Layer 5 of a small transformer language model trained on English Wikipedia (15 layers, counted from 0, width 96).
A neuron adds its activation times its output weights to the MLP's output. To switch it off is to set its activation to zero at one token and run the rest of the model.
A neuron's activation on a vector x is squared ReLU(weights . x), where the dot is the dot product.

Input weights of the MLP neurons that the questions are about. A number n stands for (n - 128) times 0.01.
n6: 143, 133, 124, 4, 139, 133, 84, 106, 110, 141, 204, 111, 110, 104, 81, 121, 132, 143, 118, 126, 164, 146, 145, 130, 112, 180, 151, 93, 179, 101, 145, 149, 99, 109, 96, 149, 149, 104, 147, 160, 155, 133, 132, 155, 161, 122, 144, 52, 89, 177, 157, 130, 88, 68, 96, 141, 106, 95, 115, 115, 144, 147, 182, 84, 75, 173, 149, 56, 129, 142, 127, 142, 162, 106, 180, 87, 139, 167, 100, 104, 158, 109, 175, 124, 156, 138, 159, 134, 169, 91, 121, 145, 115, 74, 140, 152
n39: 149, 145, 128, 104, 133, 91, 142, 162, 120, 119, 94, 162, 84, 85, 131, 140, 133, 109, 130, 216, 183, 191, 150, 163, 116, 138, 133, 108, 75, 122, 142, 101, 128, 125, 152, 135, 66, 85, 43, 132, 153, 151, 129, 195, 131, 140, 88, 96, 105, 134, 163, 49, 74, 173, 104, 113, 89, 186, 108, 147, 147, 91, 154, 92, 155, 99, 99, 121, 135, 134, 129, 131, 135, 118, 165, 126, 89, 99, 167, 200, 191, 56, 114, 131, 129, 223, 156, 117, 163, 167, 148, 114, 109, 108, 76, 114
n65: 152, 170, 116, 93, 136, 121, 126, 63, 84, 212, 126, 128, 161, 135, 137, 162, 187, 138, 110, 107, 118, 101, 156, 134, 144, 203, 130, 144, 75, 165, 120, 149, 165, 151, 103, 137, 112, 134, 160, 165, 116, 195, 123, 129, 144, 127, 98, 122, 144, 167, 142, 181, 148, 169, 114, 165, 117, 136, 155, 99, 134, 154, 171, 118, 129, 82, 144, 116, 125, 126, 127, 124, 92, 200, 146, 153, 88, 211, 122, 117, 86, 166, 64, 112, 109, 89, 146, 159, 135, 176, 128, 115, 125, 127, 134, 126
n76: 99, 116, 104, 137, 113, 159, 142, 110, 211, 126, 155, 161, 138, 124, 82, 80, 127, 173, 157, 178, 130, 154, 106, 113, 103, 126, 73, 118, 169, 125, 158, 150, 123, 87, 142, 113, 146, 217, 189, 167, 164, 107, 153, 195, 156, 137, 152, 38, 108, 156, 154, 82, 170, 158, 157, 130, 99, 169, 90, 47, 131, 135, 99, 166, 99, 151, 106, 142, 134, 106, 97, 162, 202, 119, 111, 148, 179, 123, 81, 98, 115, 146, 105, 105, 122, 69, 148, 154, 147, 114, 100, 151, 95, 115, 132, 158
n82: 107, 118, 141, 98, 104, 137, 124, 104, 147, 136, 100, 141, 100, 155, 110, 156, 178, 116, 164, 134, 132, 121, 161, 180, 139, 152, 154, 67, 140, 143, 145, 117, 138, 146, 139, 102, 94, 73, 163, 134, 198, 142, 115, 65, 158, 113, 169, 151, 160, 126, 130, 139, 182, 121, 119, 130, 113, 101, 145, 120, 160, 94, 134, 129, 91, 77, 126, 108, 130, 123, 123, 139, 91, 146, 83, 119, 124, 153, 145, 125, 99, 89, 102, 160, 158, 241, 166, 104, 138, 110, 145, 103, 140, 63, 175, 146
n88: 198, 143, 110, 94, 110, 84, 120, 113, 121, 127, 112, 156, 184, 42, 128, 174, 168, 142, 96, 161, 89, 91, 116, 159, 118, 136, 109, 160, 110, 169, 143, 184, 114, 85, 85, 135, 112, 127, 16, 71, 114, 117, 116, 157, 182, 134, 133, 129, 128, 214, 121, 105, 94, 179, 162, 128, 112, 122, 104, 74, 187, 112, 76, 206, 111, 153, 199, 121, 121, 121, 40, 33, 219, 132, 121, 179, 25, 158, 154, 147, 138, 94, 151, 148, 123, 85, 141, 94, 187, 142, 82, 93, 145, 27, 173, 62
n177: 107, 96, 160, 175, 121, 111, 169, 132, 157, 135, 118, 120, 63, 83, 154, 92, 85, 73, 163, 90, 99, 122, 46, 96, 185, 84, 134, 112, 125, 164, 172, 147, 100, 101, 130, 121, 108, 125, 99, 152, 143, 110, 119, 98, 98, 110, 114, 161, 125, 110, 117, 111, 108, 133, 125, 161, 79, 87, 142, 174, 181, 142, 132, 149, 131, 123, 97, 119, 119, 136, 154, 157, 99, 167, 93, 110, 123, 95, 73, 135, 158, 112, 101, 131, 60, 141, 176, 138, 112, 133, 149, 81, 122, 166, 126, 140
n220: 115, 105, 181, 93, 111, 51, 129, 174, 84, 146, 144, 113, 176, 74, 94, 89, 83, 132, 68, 108, 93, 197, 139, 116, 111, 106, 55, 89, 141, 150, 98, 105, 156, 147, 90, 152, 94, 115, 72, 127, 175, 108, 109, 155, 92, 140, 92, 103, 183, 120, 95, 70, 116, 119, 148, 182, 78, 206, 176, 185, 152, 127, 165, 98, 46, 138, 175, 110, 206, 140, 119, 131, 135, 132, 132, 91, 165, 163, 173, 102, 156, 114, 83, 164, 89, 129, 164, 85, 94, 81, 66, 97, 130, 121, 154, 120
n247: 171, 135, 114, 135, 116, 130, 131, 63, 112, 126, 125, 119, 148, 126, 102, 140, 107, 111, 81, 169, 149, 106, 142, 108, 181, 188, 103, 199, 115, 136, 77, 91, 133, 101, 115, 116, 67, 155, 172, 175, 105, 117, 161, 83, 115, 160, 131, 125, 116, 145, 101, 143, 108, 133, 165, 98, 137, 109, 126, 168, 93, 81, 146, 142, 84, 113, 125, 102, 136, 78, 125, 133, 113, 100, 150, 197, 93, 140, 135, 145, 41, 115, 154, 167, 145, 168, 156, 153, 145, 154, 115, 93, 147, 117, 140, 176
n364: 128, 87, 116, 134, 149, 68, 150, 152, 171, 218, 179, 108, 174, 51, 123, 99, 154, 85, 197, 100, 120, 89, 197, 128, 152, 168, 71, 125, 205, 138, 114, 191, 79, 161, 100, 142, 133, 150, 99, 231, 112, 149, 111, 130, 168, 127, 80, 128, 142, 113, 133, 154, 83, 122, 83, 117, 151, 121, 118, 165, 97, 113, 119, 157, 97, 105, 102, 123, 160, 158, 100, 131, 62, 153, 79, 172, 96, 91, 168, 181, 192, 85, 79, 135, 47, 109, 136, 133, 100, 156, 210, 149, 117, 77, 84, 150
n365: 154, 122, 167, 99, 119, 124, 91, 150, 134, 233, 137, 110, 116, 83, 166, 133, 174, 141, 136, 89, 114, 95, 99, 197, 104, 130, 112, 107, 139, 167, 108, 167, 78, 216, 127, 49, 60, 130, 194, 237, 118, 113, 145, 111, 123, 140, 73, 135, 174, 134, 113, 102, 155, 86, 165, 103, 121, 127, 186, 101, 62, 78, 103, 162, 127, 100, 154, 141, 123, 89, 152, 96, 114, 143, 111, 149, 48, 103, 179, 165, 146, 98, 147, 168, 161, 221, 122, 98, 186, 170, 66, 116, 160, 38, 121, 165
n379: 172, 73, 168, 122, 134, 132, 182, 116, 157, 98, 158, 153, 125, 145, 92, 155, 145, 113, 109, 119, 159, 116, 181, 108, 128, 172, 127, 160, 151, 136, 109, 179, 199, 78, 182, 107, 140, 95, 179, 178, 141, 91, 163, 155, 129, 143, 27, 127, 111, 113, 136, 209, 71, 131, 158, 172, 107, 97, 168, 85, 88, 146, 150, 126, 123, 140, 155, 136, 208, 128, 73, 138, 120, 172, 114, 151, 78, 116, 184, 137, 104, 62, 101, 143, 114, 157, 195, 58, 88, 170, 146, 150, 90, 156, 105, 141

Output weights of the MLP neurons that the questions are about. A number n stands for (n - 128) times 0.0057.
n6: 117, 147, 138, 127, 109, 162, 155, 134, 140, 108, 88, 152, 97, 146, 155, 112, 114, 159, 114, 131, 160, 131, 151, 209, 117, 142, 124, 158, 121, 148, 122, 134, 135, 85, 111, 83, 163, 127, 148, 137, 98, 96, 120, 166, 106, 128, 109, 86, 139, 80, 160, 113, 141, 188, 122, 151, 109, 86, 92, 101, 146, 136, 116, 174, 99, 86, 145, 127, 161, 162, 123, 113, 123, 151, 118, 99, 167, 168, 84, 132, 162, 125, 149, 139, 166, 137, 118, 116, 118, 137, 135, 170, 80, 157, 185, 93
n39: 116, 175, 171, 131, 100, 138, 136, 129, 154, 152, 130, 139, 80, 160, 135, 121, 135, 170, 192, 97, 93, 151, 90, 152, 152, 79, 92, 158, 147, 121, 99, 146, 125, 155, 167, 125, 150, 163, 136, 63, 158, 155, 150, 144, 122, 143, 129, 177, 138, 148, 121, 110, 133, 121, 64, 161, 67, 155, 105, 129, 134, 188, 122, 170, 153, 91, 90, 176, 75, 173, 171, 143, 155, 129, 141, 137, 179, 115, 155, 97, 102, 133, 163, 124, 129, 127, 113, 90, 177, 110, 103, 58, 127, 143, 145, 145
n65: 90, 169, 91, 132, 125, 141, 121, 89, 121, 139, 153, 165, 131, 109, 149, 129, 151, 96, 115, 133, 147, 168, 119, 186, 106, 136, 128, 116, 67, 143, 86, 156, 129, 196, 116, 152, 110, 123, 138, 171, 100, 135, 179, 126, 122, 85, 159, 146, 146, 125, 115, 137, 115, 126, 146, 151, 136, 143, 190, 135, 140, 73, 93, 140, 135, 95, 154, 106, 127, 161, 110, 144, 141, 177, 124, 141, 147, 129, 148, 112, 161, 117, 117, 112, 115, 119, 161, 170, 117, 140, 123, 169, 133, 94, 107, 76
n76: 134, 121, 127, 155, 175, 103, 171, 89, 72, 155, 129, 97, 133, 151, 92, 202, 139, 128, 161, 119, 144, 146, 140, 143, 79, 86, 150, 140, 106, 110, 121, 161, 83, 118, 191, 129, 135, 130, 86, 130, 103, 169, 89, 85, 110, 119, 67, 82, 123, 111, 126, 109, 113, 149, 81, 91, 151, 164, 160, 161, 119, 96, 108, 171, 145, 109, 159, 124, 165, 160, 119, 200, 71, 135, 143, 126, 125, 110, 113, 134, 146, 151, 119, 121, 179, 67, 136, 126, 128, 165, 140, 77, 118, 136, 136, 114
n82: 95, 153, 141, 124, 94, 126, 91, 124, 150, 140, 145, 87, 102, 150, 133, 94, 150, 120, 112, 207, 99, 137, 125, 136, 177, 119, 167, 170, 133, 156, 110, 138, 125, 124, 133, 94, 177, 139, 152, 146, 167, 142, 113, 126, 128, 90, 106, 99, 128, 92, 106, 124, 119, 172, 101, 126, 121, 132, 112, 134, 93, 118, 129, 120, 7, 160, 105, 123, 113, 130, 128, 101, 148, 119, 107, 136, 143, 131, 132, 163, 76, 109, 97, 133, 88, 117, 110, 117, 159, 171, 120, 138, 174, 130, 88, 101
n88: 140, 177, 94, 146, 129, 147, 92, 148, 144, 174, 131, 143, 85, 98, 110, 106, 178, 165, 91, 108, 102, 117, 96, 126, 101, 113, 126, 89, 108, 152, 146, 162, 157, 87, 134, 138, 89, 120, 135, 103, 110, 119, 172, 130, 147, 187, 85, 195, 124, 131, 86, 160, 145, 135, 184, 139, 139, 138, 79, 112, 100, 99, 124, 139, 74, 106, 244, 178, 98, 108, 131, 65, 178, 137, 111, 177, 147, 101, 100, 145, 151, 142, 207, 103, 107, 109, 80, 157, 194, 163, 49, 88, 150, 123, 86, 143
n177: 123, 150, 113, 123, 137, 136, 149, 145, 179, 143, 97, 142, 64, 162, 126, 155, 140, 148, 163, 162, 120, 114, 120, 138, 152, 132, 93, 97, 107, 128, 147, 168, 174, 110, 83, 131, 120, 144, 148, 167, 134, 98, 109, 135, 164, 94, 158, 128, 127, 133, 118, 142, 132, 134, 148, 110, 144, 133, 88, 131, 99, 146, 181, 138, 171, 151, 160, 127, 181, 127, 161, 136, 172, 94, 152, 120, 170, 128, 161, 126, 148, 151, 102, 116, 169, 74, 139, 111, 166, 162, 118, 116, 145, 100, 116, 151
n220: 121, 119, 126, 134, 155, 134, 94, 152, 123, 86, 110, 143, 141, 110, 115, 83, 104, 182, 131, 130, 94, 110, 103, 142, 121, 79, 102, 128, 106, 136, 136, 118, 137, 168, 145, 171, 153, 183, 128, 142, 106, 127, 116, 122, 130, 66, 105, 131, 168, 138, 122, 139, 113, 164, 173, 132, 101, 51, 195, 91, 179, 121, 205, 93, 103, 73, 208, 168, 149, 145, 180, 149, 132, 118, 119, 144, 184, 103, 150, 136, 115, 140, 116, 146, 159, 144, 140, 136, 108, 172, 105, 118, 106, 118, 136, 108
n247: 150, 150, 140, 121, 109, 116, 164, 106, 130, 167, 107, 177, 130, 101, 106, 150, 133, 103, 155, 111, 110, 149, 130, 63, 83, 103, 166, 73, 133, 98, 196, 139, 130, 146, 121, 137, 131, 145, 131, 130, 96, 123, 63, 165, 147, 86, 108, 98, 141, 83, 92, 132, 94, 103, 110, 123, 87, 143, 94, 76, 93, 132, 164, 130, 159, 198, 126, 155, 134, 144, 118, 138, 149, 187, 114, 120, 154, 139, 105, 122, 148, 172, 157, 98, 159, 101, 148, 159, 147, 94, 137, 161, 129, 148, 142, 108
n364: 116, 117, 143, 134, 133, 77, 150, 118, 109, 75, 171, 158, 156, 112, 136, 146, 143, 110, 214, 80, 103, 118, 166, 68, 166, 80, 148, 134, 170, 104, 78, 151, 163, 113, 169, 136, 115, 152, 167, 117, 109, 174, 142, 162, 91, 165, 141, 125, 133, 97, 148, 150, 113, 99, 107, 87, 133, 175, 94, 95, 133, 93, 109, 96, 83, 99, 127, 81, 173, 120, 88, 98, 189, 127, 111, 162, 124, 121, 140, 109, 130, 125, 88, 95, 116, 110, 140, 144, 99, 100, 151, 115, 124, 116, 74, 160
n365: 50, 135, 116, 148, 90, 89, 112, 112, 89, 125, 113, 133, 124, 120, 162, 148, 135, 170, 191, 113, 105, 194, 110, 110, 179, 144, 117, 156, 134, 104, 77, 161, 191, 108, 102, 101, 152, 119, 123, 140, 134, 162, 132, 126, 109, 135, 114, 112, 122, 103, 116, 135, 169, 77, 137, 56, 147, 139, 101, 102, 79, 128, 121, 106, 92, 108, 112, 137, 93, 88, 88, 169, 114, 125, 100, 131, 98, 134, 86, 119, 156, 122, 143, 158, 83, 142, 177, 120, 155, 95, 140, 107, 106, 155, 116, 176
n379: 121, 125, 134, 130, 152, 147, 27, 153, 156, 89, 152, 135, 151, 113, 110, 86, 149, 106, 160, 103, 119, 118, 138, 150, 87, 97, 157, 149, 117, 164, 141, 100, 76, 144, 172, 167, 184, 146, 159, 103, 129, 100, 119, 105, 136, 127, 146, 151, 148, 163, 87, 92, 125, 122, 134, 136, 147, 90, 149, 124, 151, 108, 100, 155, 143, 91, 96, 144, 119, 117, 107, 145, 108, 134, 185, 109, 101, 129, 120, 127, 127, 106, 118, 115, 123, 144, 162, 87, 129, 136, 129, 158, 103, 118, 130, 161

Each question names a token from some text and the token that comes next. It shows the vector x that enters the MLP there. A number n stands for (n - 128) times 0.045.

Then comes g, the gradient of the next token's log-probability with respect to the MLP's output, scaled to length 1. A neuron's effect is roughly proportional to its activation times (output weights . g). A number n stands for (n - 128) times 0.0035.

" |", then " MF"
x: 130, 140, 143, 125, 125, 128, 151, 98, 160, 125, 135, 111, 130, 195, 150, 100, 113, 160, 89, 135, 104, 133, 82, 140, 116, 126, 116, 127, 150, 103, 129, 94, 132, 142, 128, 121, 155, 135, 137, 108, 116, 124, 111, 113, 159, 220, 163, 158, 120, 83, 114, 131, 100, 135, 115, 145, 127, 169, 115, 128, 144, 138, 120, 90, 106, 152, 117, 130, 117, 116, 144, 116, 152, 138, 146, 91, 156, 125, 149, 134, 172, 142, 129, 145, 120, 136, 110, 121, 133, 127, 127, 134, 126, 127, 115, 109
g: 180, 129, 133, 131, 157, 119, 125, 115, 187, 100, 93, 147, 123, 152, 93, 137, 111, 162, 77, 108, 102, 104, 69, 104, 98, 103, 146, 116, 84, 113, 123, 144, 145, 143, 57, 159, 130, 189, 170, 112, 126, 120, 99, 111, 178, 79, 132, 128, 126, 135, 153, 121, 113, 127, 55, 135, 185, 106, 159, 132, 122, 178, 164, 113, 172, 124, 148, 120, 181, 109, 95, 122, 161, 115, 134, 171, 156, 130, 128, 112, 148, 120, 163, 113, 177, 81, 98, 162, 105, 148, 166, 112, 116, 127, 127, 114
Switching off which neuron hurts the next token most? n220

" ", then "'"
x: 136, 131, 125, 143, 137, 144, 159, 98, 101, 115, 149, 102, 115, 174, 109, 94, 134, 93, 109, 154, 107, 127, 131, 132, 140, 136, 154, 135, 152, 102, 136, 120, 141, 125, 146, 112, 98, 107, 165, 89, 123, 124, 128, 146, 137, 127, 138, 131, 125, 104, 91, 120, 116, 113, 50, 122, 143, 115, 132, 94, 136, 114, 124, 85, 64, 121, 154, 163, 73, 123, 120, 95, 152, 132, 102, 135, 138, 123, 138, 123, 140, 128, 133, 163, 135, 148, 106, 136, 130, 150, 136, 161, 127, 114, 147, 128
g: 144, 143, 120, 108, 165, 140, 166, 145, 126, 141, 122, 90, 109, 188, 114, 147, 114, 48, 132, 108, 111, 113, 142, 93, 131, 89, 151, 112, 97, 133, 80, 157, 126, 132, 100, 168, 140, 115, 152, 119, 60, 84, 77, 136, 109, 127, 109, 131, 133, 84, 120, 125, 71, 92, 121, 124, 158, 106, 175, 154, 112, 70, 170, 141, 175, 153, 118, 146, 124, 113, 119, 97, 158, 135, 170, 169, 110, 134, 109, 173, 111, 154, 171, 111, 139, 98, 150, 162, 78, 83, 118, 137, 97, 170, 102, 153
Switching off which neuron hurts the next token most? n247

" S", then "K"
x: 150, 147, 134, 154, 118, 116, 124, 104, 144, 137, 134, 48, 110, 166, 128, 115, 160, 134, 91, 128, 123, 114, 122, 132, 108, 124, 126, 132, 132, 78, 117, 85, 143, 126, 147, 120, 135, 128, 138, 139, 144, 136, 122, 124, 92, 131, 139, 117, 134, 117, 101, 124, 106, 114, 106, 116, 145, 131, 153, 91, 123, 122, 108, 74, 104, 118, 143, 155, 89, 144, 119, 93, 153, 167, 101, 158, 167, 93, 146, 139, 105, 161, 143, 148, 128, 144, 137, 127, 100, 130, 158, 128, 137, 89, 148, 134
g: 81, 137, 160, 131, 118, 86, 160, 146, 93, 128, 125, 174, 131, 172, 172, 115, 159, 158, 147, 173, 132, 82, 176, 133, 144, 131, 132, 106, 159, 104, 134, 138, 80, 99, 133, 90, 117, 167, 96, 136, 155, 159, 144, 175, 143, 97, 99, 116, 89, 51, 174, 150, 130, 96, 146, 126, 139, 102, 89, 118, 93, 135, 153, 96, 103, 93, 172, 108, 169, 153, 145, 149, 142, 129, 169, 105, 151, 131, 167, 163, 153, 133, 157, 159, 51, 115, 128, 141, 97, 103, 124, 138, 127, 153, 84, 109
Switching off which neuron hurts the next token most? n365

"chi", then "lan"
x: 147, 141, 154, 137, 123, 163, 144, 107, 134, 103, 156, 26, 115, 176, 115, 110, 158, 139, 99, 115, 76, 128, 118, 113, 136, 115, 184, 144, 146, 127, 119, 140, 158, 118, 128, 109, 114, 145, 117, 118, 113, 142, 149, 130, 120, 137, 141, 115, 88, 97, 151, 117, 138, 137, 113, 152, 122, 112, 145, 118, 133, 126, 160, 122, 110, 144, 136, 134, 102, 96, 124, 99, 169, 120, 104, 123, 117, 129, 138, 139, 109, 156, 136, 139, 136, 163, 132, 118, 119, 154, 144, 141, 137, 139, 105, 136
g: 141, 83, 172, 98, 121, 118, 83, 162, 78, 120, 131, 125, 141, 87, 85, 140, 129, 111, 152, 140, 100, 174, 104, 101, 88, 134, 115, 95, 110, 74, 88, 127, 144, 111, 162, 129, 155, 139, 147, 151, 124, 65, 167, 85, 130, 128, 127, 161, 186, 142, 151, 141, 116, 176, 96, 118, 165, 127, 167, 105, 110, 77, 125, 178, 100, 141, 128, 130, 99, 127, 98, 169, 82, 120, 105, 134, 95, 122, 114, 107, 91, 141, 136, 62, 97, 113, 99, 128, 171, 164, 142, 89, 136, 127, 131, 186
Switching off which neuron hurts the next token most? n379

" BRA", then " |"
x: 117, 129, 151, 130, 144, 124, 138, 126, 143, 130, 126, 88, 126, 188, 141, 117, 154, 169, 125, 126, 135, 134, 156, 132, 155, 103, 129, 150, 110, 112, 146, 112, 181, 132, 149, 105, 137, 153, 143, 151, 102, 139, 98, 139, 114, 155, 144, 117, 97, 82, 119, 157, 116, 107, 115, 103, 128, 143, 112, 91, 139, 144, 131, 77, 123, 103, 135, 153, 104, 133, 110, 120, 189, 128, 106, 137, 132, 130, 122, 141, 144, 134, 133, 163, 114, 147, 91, 145, 73, 117, 155, 132, 128, 140, 108, 102
g: 136, 137, 129, 164, 98, 110, 166, 122, 121, 124, 103, 121, 91, 131, 90, 86, 172, 120, 96, 128, 82, 78, 106, 95, 118, 126, 157, 78, 112, 77, 135, 120, 134, 162, 163, 129, 151, 137, 136, 101, 77, 155, 73, 146, 178, 88, 141, 71, 144, 95, 91, 163, 137, 129, 114, 127, 148, 126, 127, 108, 83, 140, 146, 121, 190, 170, 120, 144, 108, 117, 151, 146, 174, 101, 100, 185, 152, 109, 125, 110, 144, 133, 125, 100, 179, 104, 100, 204, 135, 116, 135, 115, 171, 147, 166, 101
Which neuron, switched off, raises the next token's probability most? n379

"ac", then "an"
x: 166, 115, 147, 138, 164, 134, 173, 116, 135, 118, 142, 32, 127, 177, 106, 119, 124, 121, 122, 141, 115, 126, 108, 110, 135, 138, 157, 123, 139, 139, 96, 113, 165, 146, 107, 139, 122, 126, 112, 114, 104, 128, 126, 111, 122, 118, 142, 130, 116, 123, 134, 146, 134, 116, 120, 126, 130, 109, 145, 128, 135, 148, 126, 96, 97, 139, 154, 133, 64, 133, 152, 113, 164, 116, 119, 153, 179, 123, 145, 145, 148, 126, 135, 161, 109, 160, 97, 122, 107, 137, 157, 91, 115, 122, 126, 132
g: 126, 175, 156, 107, 108, 126, 115, 141, 144, 142, 156, 140, 186, 90, 53, 148, 153, 131, 160, 162, 121, 154, 142, 143, 133, 175, 113, 147, 144, 114, 95, 119, 118, 151, 150, 153, 160, 139, 139, 47, 130, 104, 165, 115, 94, 108, 130, 72, 106, 153, 139, 110, 178, 109, 186, 160, 136, 69, 160, 84, 179, 83, 80, 118, 101, 136, 112, 126, 107, 124, 144, 164, 92, 130, 131, 131, 150, 89, 143, 123, 91, 136, 152, 127, 51, 122, 119, 131, 148, 123, 101, 94, 150, 123, 122, 151
Which neuron, switched off, raises the next token's probability most? n247

"and", then " noble"
x: 142, 149, 133, 138, 106, 170, 145, 125, 112, 109, 148, 31, 178, 132, 94, 109, 133, 137, 105, 126, 108, 129, 112, 82, 147, 117, 143, 155, 110, 93, 123, 133, 128, 164, 122, 137, 130, 118, 135, 103, 111, 145, 134, 122, 114, 159, 149, 124, 93, 136, 142, 97, 139, 136, 107, 150, 107, 117, 150, 125, 117, 120, 146, 110, 97, 111, 155, 139, 110, 109, 120, 97, 155, 134, 108, 117, 139, 110, 132, 155, 143, 136, 121, 119, 135, 134, 108, 173, 116, 161, 161, 101, 130, 104, 124, 110
g: 143, 114, 149, 117, 170, 105, 185, 144, 114, 128, 126, 141, 41, 116, 136, 137, 113, 156, 108, 154, 113, 106, 148, 153, 116, 70, 144, 88, 112, 167, 134, 165, 131, 129, 90, 74, 105, 133, 141, 148, 103, 150, 79, 141, 123, 186, 144, 138, 91, 111, 98, 175, 128, 120, 146, 121, 104, 187, 146, 121, 91, 170, 166, 171, 125, 148, 99, 143, 101, 127, 105, 116, 192, 68, 132, 177, 129, 124, 104, 172, 149, 120, 172, 158, 129, 137, 126, 107, 120, 117, 141, 157, 104, 132, 181, 93
Switching off which neuron hurts the next token most? n247

" have", then " a"
x: 134, 175, 163, 150, 154, 98, 177, 128, 111, 123, 154, 130, 130, 139, 101, 125, 155, 123, 122, 151, 150, 109, 87, 132, 154, 140, 115, 138, 124, 137, 143, 118, 126, 124, 125, 129, 128, 137, 157, 79, 88, 117, 105, 142, 136, 185, 145, 107, 115, 110, 142, 94, 144, 153, 111, 113, 155, 117, 138, 142, 162, 145, 122, 102, 168, 148, 111, 149, 92, 139, 118, 120, 162, 137, 125, 102, 150, 102, 162, 171, 154, 116, 155, 140, 142, 149, 116, 98, 125, 128, 122, 122, 152, 105, 118, 103
g: 186, 154, 128, 115, 154, 103, 96, 94, 160, 93, 128, 90, 84, 141, 112, 160, 147, 136, 173, 157, 127, 153, 133, 87, 122, 88, 163, 136, 94, 91, 95, 177, 111, 124, 141, 140, 120, 86, 83, 153, 114, 99, 134, 124, 179, 93, 113, 144, 142, 111, 149, 135, 163, 112, 114, 98, 111, 122, 55, 154, 163, 129, 106, 168, 123, 144, 146, 151, 141, 191, 122, 168, 164, 139, 135, 129, 115, 116, 179, 142, 76, 112, 110, 113, 126, 128, 141, 102, 152, 133, 50, 100, 104, 114, 68, 93
Switching off which neuron hurts the next token most? n39

",", then " Za"
x: 137, 130, 129, 120, 141, 99, 190, 118, 159, 126, 167, 131, 156, 145, 122, 124, 183, 84, 108, 143, 126, 110, 129, 119, 147, 98, 127, 123, 141, 104, 149, 129, 125, 139, 97, 95, 120, 120, 123, 138, 138, 138, 118, 146, 110, 191, 160, 147, 132, 73, 129, 149, 115, 118, 104, 129, 147, 137, 137, 137, 137, 157, 108, 116, 82, 106, 116, 148, 102, 133, 119, 126, 147, 132, 138, 104, 136, 94, 131, 123, 168, 132, 162, 138, 105, 112, 108, 116, 121, 155, 169, 138, 113, 131, 108, 94
g: 121, 173, 137, 156, 93, 102, 94, 84, 115, 162, 166, 118, 119, 113, 157, 154, 112, 111, 94, 75, 143, 181, 132, 111, 135, 83, 117, 103, 179, 158, 111, 140, 90, 144, 131, 150, 146, 154, 121, 103, 128, 91, 136, 155, 165, 126, 115, 161, 90, 146, 148, 113, 85, 181, 133, 110, 144, 102, 87, 107, 146, 74, 131, 121, 173, 116, 153, 138, 136, 176, 167, 147, 122, 146, 129, 115, 131, 185, 160, 89, 137, 145, 49, 143, 141, 128, 131, 148, 84, 97, 149, 104, 87, 132, 76, 76
Switching off which neuron hurts the next token most? n364

"men", then " c"
x: 121, 121, 157, 144, 136, 110, 165, 119, 152, 112, 151, 54, 114, 146, 100, 107, 136, 102, 123, 128, 108, 107, 125, 124, 168, 119, 139, 147, 138, 138, 137, 123, 145, 126, 110, 133, 141, 156, 169, 118, 92, 146, 109, 141, 138, 152, 141, 123, 132, 110, 127, 115, 93, 127, 91, 139, 152, 130, 151, 135, 98, 166, 153, 95, 90, 134, 147, 135, 107, 124, 163, 87, 158, 126, 122, 132, 129, 122, 126, 172, 172, 119, 139, 104, 132, 141, 131, 149, 93, 144, 176, 136, 143, 101, 114, 109
g: 105, 137, 175, 115, 112, 152, 142, 101, 111, 102, 78, 96, 147, 142, 141, 99, 115, 163, 124, 134, 160, 129, 123, 129, 113, 105, 179, 74, 187, 100, 137, 156, 153, 186, 116, 130, 105, 185, 126, 134, 139, 165, 182, 134, 131, 137, 111, 127, 107, 87, 157, 147, 147, 133, 152, 164, 96, 171, 167, 137, 127, 168, 152, 152, 152, 177, 127, 109, 118, 103, 118, 133, 149, 119, 135, 112, 133, 145, 96, 173, 98, 161, 114, 213, 82, 142, 86, 122, 155, 155, 139, 128, 62, 139, 137, 70
Which neuron, switched off, raises the next token's probability most? n364

" S", then "iya"
x: 137, 147, 127, 161, 111, 112, 123, 109, 144, 140, 135, 37, 119, 171, 131, 120, 151, 132, 100, 124, 118, 107, 126, 129, 110, 123, 124, 127, 122, 86, 111, 89, 141, 121, 144, 122, 142, 124, 141, 141, 147, 127, 118, 116, 90, 140, 144, 115, 133, 122, 108, 122, 103, 113, 104, 118, 145, 132, 166, 92, 130, 122, 115, 78, 103, 109, 134, 157, 83, 139, 120, 97, 149, 170, 108, 145, 167, 98, 148, 141, 104, 153, 145, 144, 113, 145, 137, 138, 94, 124, 149, 126, 143, 94, 146, 130
g: 97, 126, 78, 115, 134, 111, 84, 119, 101, 128, 139, 102, 149, 151, 144, 125, 114, 133, 139, 118, 112, 124, 75, 108, 108, 105, 140, 153, 97, 149, 127, 115, 85, 114, 105, 102, 110, 134, 134, 77, 129, 196, 121, 138, 130, 136, 172, 168, 131, 148, 103, 97, 121, 162, 142, 144, 112, 107, 106, 179, 136, 123, 69, 92, 85, 64, 73, 123, 121, 177, 71, 157, 132, 94, 121, 154, 135, 126, 150, 98, 73, 104, 106, 88, 155, 112, 111, 185, 160, 189, 105, 84, 105, 158, 102, 116
Switching off which neuron hurts the next token most? n82

" still", then " critical"
x: 125, 147, 163, 117, 145, 138, 191, 112, 90, 105, 166, 111, 133, 156, 100, 131, 179, 137, 114, 166, 112, 142, 99, 130, 155, 128, 122, 124, 104, 101, 135, 113, 122, 116, 105, 97, 170, 140, 142, 93, 121, 128, 132, 117, 116, 157, 92, 90, 116, 134, 120, 114, 127, 117, 118, 121, 111, 123, 142, 130, 136, 155, 115, 128, 125, 160, 129, 141, 122, 105, 96, 143, 139, 129, 103, 127, 160, 94, 132, 140, 196, 155, 153, 138, 133, 137, 97, 103, 123, 121, 143, 133, 133, 94, 92, 114
g: 145, 112, 113, 138, 146, 76, 190, 108, 159, 179, 97, 143, 97, 130, 129, 174, 98, 151, 147, 100, 114, 106, 160, 149, 84, 91, 135, 80, 112, 169, 126, 96, 112, 142, 165, 115, 110, 129, 91, 162, 106, 105, 164, 133, 122, 188, 112, 158, 104, 143, 120, 176, 111, 139, 125, 155, 139, 110, 136, 116, 184, 176, 123, 132, 142, 110, 61, 57, 145, 172, 125, 199, 104, 71, 104, 139, 133, 119, 81, 154, 114, 133, 86, 118, 118, 137, 138, 118, 151, 130, 120, 112, 94, 137, 155, 131
Switching off which neuron hurts the next token most? n76